Layer 4 of a small transformer language model trained on English Wikipedia (9 layers, counted from 0, width 96).
A neuron adds its activation times its output weights to the MLP's output. To switch it off is to set its activation to zero at one token and run the rest of the model.

Output weights of the MLP neurons that the questions are about. A number n stands for n times 0.01.
n47: -2 6 5 1 10 -18 -4 4 -8 -5 3 22 -2 -1 0 -12 13 -6 19 12 3 -13 9 0 2 1 29 11 25 -11 19 5 1 9 -21 -3 -14 4 16 -15 -12 6 3 19 44 4 -15 33 -8 -4 -11 10 -1 15 5 16 5 6 -4 12 23 -11 8 23 4 -36 8 -15 6 -15 21 2 -14 -5 34 -16 15 -8 19 15 -21 -11 -10 13 2 10 5 -15 -8 23 1 -16 22 21 3 2
n64: -4 -2 4 0 3 -13 5 7 12 1 -1 5 -3 10 -22 6 9 31 -17 -8 -27 17 -10 -19 -3 8 -16 4 -5 25 16 -20 1 1 -8 -4 1 9 -20 -25 -5 14 -14 -1 61 -8 1 -6 4 -14 27 -17 -23 10 -4 16 -13 13 17 -12 13 1 -2 -31 8 4 21 5 10 18 9 1 11 -5 15 12 -4 -28 7 3 7 -9 7 -1 8 10 -2 -2 -6 24 8 27 -13 -10 5 4
n99: -8 -12 -1 -1 29 -24 -3 -10 0 -4 -16 13 -32 -13 -4 -12 11 -9 7 9 4 -1 12 5 -5 -34 16 -10 -3 -38 15 -9 -15 8 -6 11 -19 19 23 13 2 15 5 -3 50 5 11 0 -5 -10 -3 11 -3 1 -9 3 -8 7 -21 5 -3 -13 15 -17 10 -8 -3 3 13 -13 17 -6 -5 -11 12 2 7 -16 7 2 8 -2 -17 -4 -6 -7 5 9 -13 6 20 12 -14 -1 -13 0
n101: 4 -17 8 -13 -3 8 9 -4 -3 3 1 27 -9 -3 18 6 20 -11 15 -13 21 0 -19 -11 -1 -2 -21 -30 -9 -23 -6 7 -4 3 -21 -7 2 -4 -11 9 -16 -16 15 -19 21 -1 16 -23 8 -6 17 -8 -30 3 -11 6 -2 3 14 -13 -10 -15 20 7 -2 22 9 -4 -16 14 -3 0 2 11 -23 15 9 -13 -6 10 -14 -11 18 27 -24 12 -20 20 -13 5 5 7 14 -3 6 18
n117: 3 2 10 -25 -12 -3 -7 -12 26 -19 3 17 -13 14 -2 15 2 -13 -22 -12 -3 -8 -30 8 -7 -4 -21 -13 -11 -22 13 1 1 -11 -3 -23 2 20 -3 8 -15 12 26 -20 -4 27 26 -6 -25 1 0 -7 8 12 8 12 31 7 -6 -15 13 1 21 -13 16 0 -29 10 -12 -28 9 -14 5 -6 34 2 16 -3 -2 2 -5 12 -20 -23 -6 24 -24 -3 8 20 7 -4 -7 -12 -10 -3
n146: -9 -15 12 12 -9 -15 14 -15 -11 -2 2 9 11 -24 -14 0 -9 7 7 9 7 1 -39 -20 10 -16 1 -5 -15 -31 -19 6 -9 -8 -1 -10 -17 8 -5 -3 -24 -2 -15 -33 0 -1 -2 22 -20 1 19 -16 -13 -20 8 -9 6 2 -5 4 -5 10 14 -23 9 -8 3 4 -16 16 5 -25 2 -9 1 17 17 -23 2 2 9 19 -18 -3 -7 -6 -9 -10 22 -4 4 0 0 0 16 12
n158: -13 1 -1 33 -25 5 32 5 -1 -2 11 13 8 3 -15 -8 5 18 8 -9 -4 -13 2 -11 -8 8 -16 21 -25 -9 -15 -2 -24 -20 -18 -16 -37 2 15 3 -19 6 12 17 -50 14 -11 19 -1 11 -10 2 -11 0 -12 -9 -11 -15 -5 -3 -2 3 -10 -14 -12 15 19 1 12 -24 9 4 14 10 3 33 3 14 -17 -15 -6 -28 -15 -4 4 2 2 -12 -15 21 -35 6 -7 -8 -5 11
n173: 22 4 16 22 27 -26 -25 -5 -29 -14 -9 15 -18 -40 0 -7 -13 -7 27 -7 4 -7 8 4 11 19 20 3 -11 -18 -13 15 -6 8 -8 13 6 3 -9 -6 -2 -11 -12 1 -17 1 -24 -3 14 -3 -4 2 13 4 3 1 18 6 -18 4 -13 4 25 -11 15 -5 -10 2 0 26 5 -5 -32 -14 24 -7 15 -9 -2 -15 -4 3 -20 4 -1 -14 -18 5 -15 -16 -7 14 -6 19 -6 6
n187: -8 -16 3 12 -1 -13 -2 -6 14 -40 21 -10 25 -3 -4 1 -19 2 12 7 24 -19 13 -20 -19 -28 -4 11 2 0 -10 -15 17 -6 -3 -27 -2 -11 8 -17 -11 -6 11 2 -72 -18 -12 18 3 -11 -8 7 8 -8 5 17 4 -11 18 6 0 2 -18 -32 -4 -1 -6 -14 -26 28 -7 -17 -4 5 -1 1 -2 8 -2 -7 -4 14 4 0 -6 -22 -14 -4 -6 -1 -23 7 -4 10 -3 16
n205: 19 -6 2 -4 -11 -6 -15 -19 2 -6 -11 14 1 23 3 2 -11 -15 8 11 8 28 21 -17 -1 -22 1 26 5 -13 -13 9 12 -12 -16 -16 14 18 -11 24 0 22 6 10 26 -28 39 -13 -3 16 -14 -4 -14 -28 -12 19 -11 -15 -23 -10 6 2 -15 -16 -3 8 8 12 13 8 3 -7 0 21 9 19 -9 -42 1 -15 6 3 -2 5 -17 -7 -14 10 -16 -5 10 -16 17 -3 -11 -14
n210: -19 -20 -14 -10 -28 10 -15 -32 17 -7 5 0 0 -17 -3 -16 -11 5 8 39 6 -7 -8 -5 38 -37 6 -2 32 15 19 4 0 -8 -13 -4 -19 -1 -26 24 -25 -9 -5 0 24 2 30 4 -24 12 5 -4 10 2 17 -23 1 12 -14 2 -3 9 4 -6 -6 18 23 14 -6 -7 4 19 16 24 13 12 -24 -6 1 0 6 -2 -7 3 -15 -9 22 -30 2 9 -8 -22 1 -4 -10 5
n212: 7 -10 16 10 29 -17 -8 17 7 -2 -3 25 -8 13 9 2 -1 -16 8 15 12 16 -1 -16 -16 -2 0 4 -9 11 -10 11 6 31 -9 17 -3 11 -5 -15 16 7 6 10 33 -24 -4 19 11 -6 -21 -14 15 7 12 17 10 13 -15 9 -1 -8 6 17 -6 -28 -1 4 -16 0 5 0 11 13 2 -17 4 10 6 14 -14 2 4 -9 -4 10 -5 21 13 26 0 -23 0 -2 10 16
n216: -8 16 17 -16 19 16 -20 15 16 6 -1 9 -3 19 -18 -22 -17 9 2 -23 7 11 17 16 19 0 -1 -13 -1 4 -5 3 5 31 -4 9 6 3 -24 6 -10 -8 -12 -5 -16 11 -3 27 -20 -6 10 4 -26 -11 8 19 -17 -13 26 2 -14 -3 10 -39 19 11 -12 -8 -5 -28 -1 -3 12 2 8 -17 -6 -24 2 -5 -11 -15 -6 -23 -10 18 -15 8 -11 -5 -13 15 2 0 27 -18
n233: 17 -11 -4 -17 -2 12 6 9 3 -15 8 5 -27 11 -8 -4 1 -7 12 8 13 21 8 -5 5 14 -11 7 -25 -3 -16 12 -16 3 3 3 -8 8 -1 7 0 10 -14 -6 94 -1 -9 9 2 -3 -7 4 2 -9 -2 -2 -2 -11 -1 -7 -2 5 6 14 -15 6 -10 -10 6 4 10 -24 -18 5 9 -3 12 -6 27 -16 -10 8 -1 -2 1 -3 13 -1 -3 11 -7 -1 3 3 -1 -1
n243: 6 8 -1 -8 19 -5 -13 -12 -14 8 10 2 -11 -8 2 -14 -14 -11 -9 32 -15 12 -14 12 12 -9 20 -1 -5 -1 19 -5 -3 -4 -12 5 -15 2 -1 18 -8 1 -13 -22 20 4 18 3 -16 4 -12 -11 -9 9 -2 -8 5 -18 0 -6 26 -13 -10 -28 -3 -10 6 39 -6 11 -18 -6 0 31 51 -1 1 27 -1 11 22 5 -22 7 -6 2 -11 19 -3 0 -18 -22 2 8 -22 0
n248: 7 -10 10 -5 -3 -6 3 4 -9 4 14 -7 16 -17 24 21 -15 22 -2 9 22 9 18 6 1 -6 5 7 1 -6 -31 24 -16 17 13 13 -16 -12 -6 -14 -31 14 4 -23 36 -35 27 -4 -17 -11 15 6 6 12 30 6 19 14 -11 20 -6 10 -2 7 -11 -4 21 -4 -1 -8 3 15 -11 -20 4 -3 5 -16 2 10 16 -3 -4 -10 20 2 5 6 2 14 33 11 19 -7 19 16

Each question names a token from some text and the token that comes next. It shows the activations a of the neurons there, in the order above. A number n stands for n times 0.15.

Then comes g, the gradient of the next token's log-probability with respect to the MLP's output, scaled to length 1. A neuron's effect is roughly proportional to its activation times (output weights . g). A number n stands for n times 0.0042.

"al", then "b"
a: 3 -1 -1 -1 -4 -1 -1 -2 -2 -2 0 6 -1 -2 1 2
g: 49 4 -5 1 6 -41 25 -5 4 -25 36 -2 -1 15 -19 8 -16 -2 11 -78 13 -8 -26 5 -9 36 5 29 -28 10 -1 -11 -16 12 -7 -40 31 -24 -26 -12 -10 -3 16 -34 14 -51 17 -10 -26 22 20 -35 7 24 7 3 2 -5 13 37 -16 -7 32 17 -57 -23 -3 -27 32 22 3 -4 -10 12 -29 24 -8 19 11 2 6 -1 -35 -38 -14 25 -8 5 18 0 -62 39 11 -17 -21 68
Switching off which neuron hurts the next token most? n212

"ater ", then "ch"
a: 2 0 -4 0 0 -2 0 -2 -45 0 0 -1 0 6 9 0
g: -15 -27 -52 -14 -18 22 -13 -28 34 -5 1 -69 24 48 -32 13 33 2 11 35 36 31 -11 -26 -15 21 -37 28 -7 13 -6 15 -1 24 -6 9 -6 -1 -8 -4 -23 34 13 17 -3 26 -10 -24 -31 47 -16 17 -19 -15 -15 -16 16 -13 -36 17 -14 19 29 -7 -7 -34 -30 5 25 2 -11 -29 -34 -2 11 6 -16 20 39 -21 -23 -56 19 33 -12 -23 0 39 8 23 -37 48 -12 -2 3 21
Switching off which neuron hurts the next token most? n233

"oci", then "ation "
a: -1 4 0 -1 1 -2 0 -1 0 0 0 0 4 0 0 -3
g: 21 -7 6 42 11 -12 -1 12 67 16 29 -12 -18 -11 -21 -6 -15 33 50 24 -5 28 24 -6 -31 35 -34 -26 37 13 38 -7 -5 -35 43 9 9 -2 -34 -61 -30 3 -23 -40 2 41 26 8 -15 10 -42 -35 11 8 4 12 21 28 72 13 -31 6 18 -6 18 -7 14 -35 9 -6 -23 -16 12 -24 45 4 -13 -8 21 16 -18 0 -17 14 6 -4 3 -6 27 28 1 15 -7 -14 -7 4
Switching off which neuron hurts the next token most? n64

"bec", then "ame "
a: -4 0 -1 0 3 0 -3 -1 1 -2 13 -2 8 1 -3 -1
g: -3 21 15 -12 22 -4 18 15 -3 -7 3 -14 -7 -35 -18 12 -12 -1 -2 -54 -16 -9 -2 -6 -35 10 -36 13 8 44 54 8 -50 -3 9 33 25 14 48 -18 9 -40 -26 45 -7 12 -45 5 -60 15 -31 -48 -41 -7 51 -13 -8 -2 42 22 28 -10 12 -20 13 1 9 12 -26 -27 -12 27 13 -32 14 -8 -25 -32 -9 -10 8 -36 16 -27 39 10 -27 13 28 4 2 -20 -4 -12 1 -10
Switching off which neuron hurts the next token most? n216

"ss", then "oci"
a: 1 4 3 3 -1 0 2 -1 0 0 0 -1 1 3 21 0
g: -29 14 33 29 -18 -45 -23 -23 -13 14 -55 3 -32 20 -22 9 29 24 -11 -22 39 9 0 -2 -12 4 -8 10 -26 -4 -3 3 -7 35 -18 -2 -43 4 -10 29 3 -34 -11 -29 -7 33 -26 36 -32 35 -16 28 24 -27 -23 -13 14 -30 7 -7 18 -5 16 -30 -40 1 43 10 5 1 -16 -30 0 8 21 29 8 -7 45 5 -20 57 -14 -47 29 -16 -6 44 -17 7 -18 -40 5 -41 -16 -30
Switching off which neuron hurts the next token most? n243

"ir", then "ed "
a: -1 0 -1 1 -2 -1 0 -1 -2 -5 -1 0 2 0 0 0
g: -42 25 -23 4 -1 -11 42 -17 -10 34 -47 -8 -35 32 17 -15 43 16 5 -47 -21 -3 -9 32 5 19 -3 -38 -6 5 -14 6 19 -13 0 28 7 28 -20 -17 3 45 -20 32 -5 30 -20 24 2 -6 4 34 29 9 6 15 76 11 -14 40 20 -28 11 6 -12 -31 20 -14 19 -5 -10 6 -34 48 -40 5 -8 -20 3 -3 -20 48 -33 32 27 -20 -1 -14 4 29 -15 -20 30 25 13 23
Which two neurons, each switched off alone, lower its probability most, in order? n205, n187

"by ", then "the "
a: 0 1 0 1 -7 -12 0 1 2 0 0 0 2 2 1 2
g: 16 18 -43 25 -2 -4 -4 35 -36 -14 8 13 -11 -70 -27 -13 57 14 -15 3 -22 -35 -35 27 -9 -1 20 -22 -31 18 2 13 -55 23 38 -6 -19 9 -30 -19 -6 -4 -2 -28 -4 -26 13 -20 -5 -29 27 -7 9 0 1 10 12 -23 41 15 -26 -20 24 30 -13 7 28 -18 0 31 -8 52 30 33 -10 16 43 19 -20 9 -43 10 -3 36 0 31 13 -56 -1 1 -23 -18 -7 13 -15 16
Which neuron, switched off, raises the next token's probability most? n146

")", then "\" "
a: 12 2 0 -1 0 2 -13 2 0 0 -2 0 -1 0 2 1
g: 31 62 44 -3 -9 46 11 48 -18 46 2 24 -20 -6 -4 -48 -60 -41 15 5 -14 -1 -12 25 -2 27 -14 -10 -5 13 -2 1 -32 9 -19 -21 28 19 -19 17 7 -23 -6 -2 9 -18 -36 -44 -27 -10 -13 -21 -12 12 51 10 -20 -12 -3 29 21 -39 -10 16 -7 31 11 -13 -20 29 15 -28 -16 26 -5 33 -9 28 6 -12 21 -3 -37 7 -21 -20 25 19 -9 13 -58 -38 -6 -5 2 -11
Switching off which neuron hurts the next token most? n243

"'", then "s "
a: -3 -2 -1 1 -5 0 2 -1 -1 2 0 -4 -2 1 -2 0
g: 13 -34 33 32 -15 -25 15 -4 33 -14 -30 -17 1 -46 -26 -26 19 -4 -28 -47 -41 11 -13 19 6 -10 20 -8 15 -23 62 -19 11 -15 -10 37 20 7 4 -2 -2 -22 -12 17 10 6 23 12 20 0 -38 15 -2 -10 8 20 30 16 20 5 -16 1 0 -1 -18 39 -13 26 13 -4 -41 9 -5 -1 42 -2 12 11 43 -11 0 -20 -11 -58 3 -1 -23 -36 4 -30 37 -17 -83 0 -20 -46
Which neuron, switched off, raises the next token's probability most? n117

"om", then "a "
a: 1 -1 0 0 17 6 -1 9 1 1 0 1 0 0 -1 2
g: 18 -6 -10 -66 1 34 -4 -34 0 -20 45 4 4 -10 -42 -1 -1 21 -8 -10 11 30 -53 -7 6 -27 -18 14 1 -5 -12 1 -78 6 -9 -21 -1 -15 -24 -37 -15 18 2 -6 -2 -19 2 -17 6 -20 26 -38 28 -36 -4 8 14 5 3 9 8 -12 -12 6 45 6 56 -9 -66 2 30 -4 63 -10 12 14 -19 32 2 -24 -23 -29 -22 1 -6 -7 -17 24 42 -2 23 -15 -3 24 -23 -17
Which two neurons, each switched off alone, lower its probability most, in order? n117, n146

"er", then "re"
a: -2 -1 -1 -2 1 0 0 -2 -1 -1 -2 0 -1 2 0 -2
g: -1 2 -13 8 0 49 -91 -6 15 -4 42 -9 -1 1 -27 32 36 25 -3 32 8 31 -41 -23 27 -17 17 28 20 -16 -27 -22 -4 42 8 37 -41 31 17 1 -9 -1 -9 22 -7 17 29 -7 -35 5 -1 1 -11 -20 9 -4 26 -23 11 -10 8 -48 5 22 -21 -7 -12 -28 21 -14 21 -3 40 -12 -45 -22 -26 1 -29 38 -50 5 19 18 -9 -17 -4 0 -9 49 11 -35 -10 -4 -13 -5
Switching off which neuron hurts the next token most? n173

"on", then "al "
a: -2 2 1 0 3 0 -1 1 0 -1 0 5 2 1 0 -4
g: 13 -9 28 18 -14 7 16 2 -9 5 -5 -22 22 -17 -31 0 22 -56 -5 -24 24 -22 17 -13 -2 -17 -4 -2 -7 -45 17 13 -53 25 61 29 -26 -8 29 -17 14 -36 1 -26 -17 48 24 -28 -25 6 7 10 -60 11 -10 13 64 -16 20 -13 4 -12 -6 19 -39 30 18 -11 17 -16 -11 -15 -18 -7 -6 57 -12 31 0 -24 2 21 4 -25 34 34 22 17 9 41 -13 16 -5 -27 -22 -32
Which two neurons, each switched off alone, lower its probability most, in order? n117, n47

"| ", then "8"
a: 3 0 0 2 0 2 0 -1 0 12 1 0 0 1 0 0
g: -35 21 -31 -13 -21 19 -19 -21 -19 -22 2 0 -14 4 7 18 -14 -30 -11 35 25 20 11 -62 57 -15 33 -20 19 18 42 25 10 5 -9 -10 8 -4 29 -59 9 -3 18 28 15 -37 -14 -5 -5 1 20 -39 13 45 1 -38 13 7 23 -5 -34 -24 13 6 52 -48 18 0 56 26 23 -2 -1 7 3 -28 25 -6 44 3 32 -14 4 -19 19 -35 -12 -16 -27 33 20 13 11 2 -3 3
Switching off which neuron hurts the next token most? n47

"a ", then "3"
a: -1 0 0 0 -1 1 4 -1 -1 2 1 0 1 3 4 1
g: -8 10 -33 -29 -36 3 23 -6 -22 21 -18 4 5 5 7 -58 -11 -19 1 -13 -5 -4 28 -43 36 -2 19 -23 14 -15 10 50 25 -5 -28 30 -13 -4 76 -3 8 -14 23 8 6 22 27 -10 5 -5 -22 -1 24 16 -1 -33 -38 -27 -6 -31 21 -26 2 -43 36 9 20 29 -16 18 -30 7 8 37 -16 22 33 -8 -8 37 56 -36 -26 0 8 -43 36 -33 -10 28 -16 -4 10 -11 -7 -26
Which two neurons, each switched off alone, lower its probability most, in order? n243, n158

"ian ", then "| "
a: 0 1 -1 1 -1 0 -5 0 -1 0 1 2 0 4 -1 1
g: 35 -22 1 -32 23 -49 17 35 -18 16 -17 16 18 18 -21 -1 12 -55 -40 -8 -15 -5 -32 24 7 3 -16 5 24 -18 9 28 -6 15 -16 11 0 -8 -12 -44 -8 -61 -28 -5 20 14 1 20 -13 -58 -42 1 10 -20 1 13 -26 -8 -18 -9 29 -48 -23 -2 17 -4 14 23 34 38 25 28 -12 13 -22 -25 32 -21 11 6 7 -5 -1 -2 61 -35 57 8 -34 18 24 15 20 -9 -5 -18
Which two neurons, each switched off alone, lower its probability most, in order? n158, n233

"n", then "et"
a: 0 0 1 -1 1 0 1 -2 0 0 0 -3 5 -1 2 0
g: 38 18 10 -1 -10 -8 50 -13 -7 -8 22 5 21 -9 -40 -28 -10 13 44 -30 -35 -20 17 -25 12 -28 -32 -20 -10 -24 9 12 -4 1 -49 -15 -40 61 -5 20 -5 17 2 30 -5 -44 -9 -12 -22 -5 -5 -29 22 -8 4 -12 -7 -16 16 3 52 -5 30 -25 -8 2 -3 24 35 32 25 -25 25 12 -60 -15 -8 1 0 24 38 -28 11 -38 13 -15 45 -23 17 35 36 26 -20 26 -2 -10
Which neuron, switched off, raises the next token's probability most? n216

"ab", then "el"
a: -4 1 1 0 2 -1 0 1 0 0 0 0 16 8 0 0
g: -37 49 25 -33 -27 0 55 51 -12 -18 -7 -26 -11 -12 62 30 41 -17 19 -19 20 -6 -41 -5 -30 11 8 -14 -31 -11 43 42 -37 30 -11 -29 -25 36 24 15 0 -6 -6 36 5 -17 19 -6 24 -13 23 -23 34 -11 -1 9 -10 -8 13 -33 -3 -1 -43 -7 -20 -36 12 -5 22 18 11 -16 16 41 -23 0 -16 -1 29 5 61 21 14 25 19 -16 -4 -2 -14 7 -5 -9 7 -19 7 -15
Switching off which neuron hurts the next token most? n233

"o ", then "Y"
a: 3 16 1 18 -2 0 -2 0 0 0 -1 -1 0 2 -1 1
g: 12 -9 -4 -23 -34 -6 16 -5 7 -29 44 3 19 -9 -11 -10 -46 -30 38 -22 -29 -5 14 6 -33 1 -13 7 0 -10 24 23 39 40 -1 22 -19 31 22 10 38 -25 16 5 -23 -21 -6 -10 20 25 -39 16 -18 31 25 22 -11 -32 26 4 -5 46 8 8 3 27 32 9 36 -35 -20 4 12 40 -10 38 5 12 6 -23 52 -30 40 -21 -6 23 -18 35 -56 -10 51 -23 10 -10 -31 -2
Switching off which neuron hurts the next token most? n101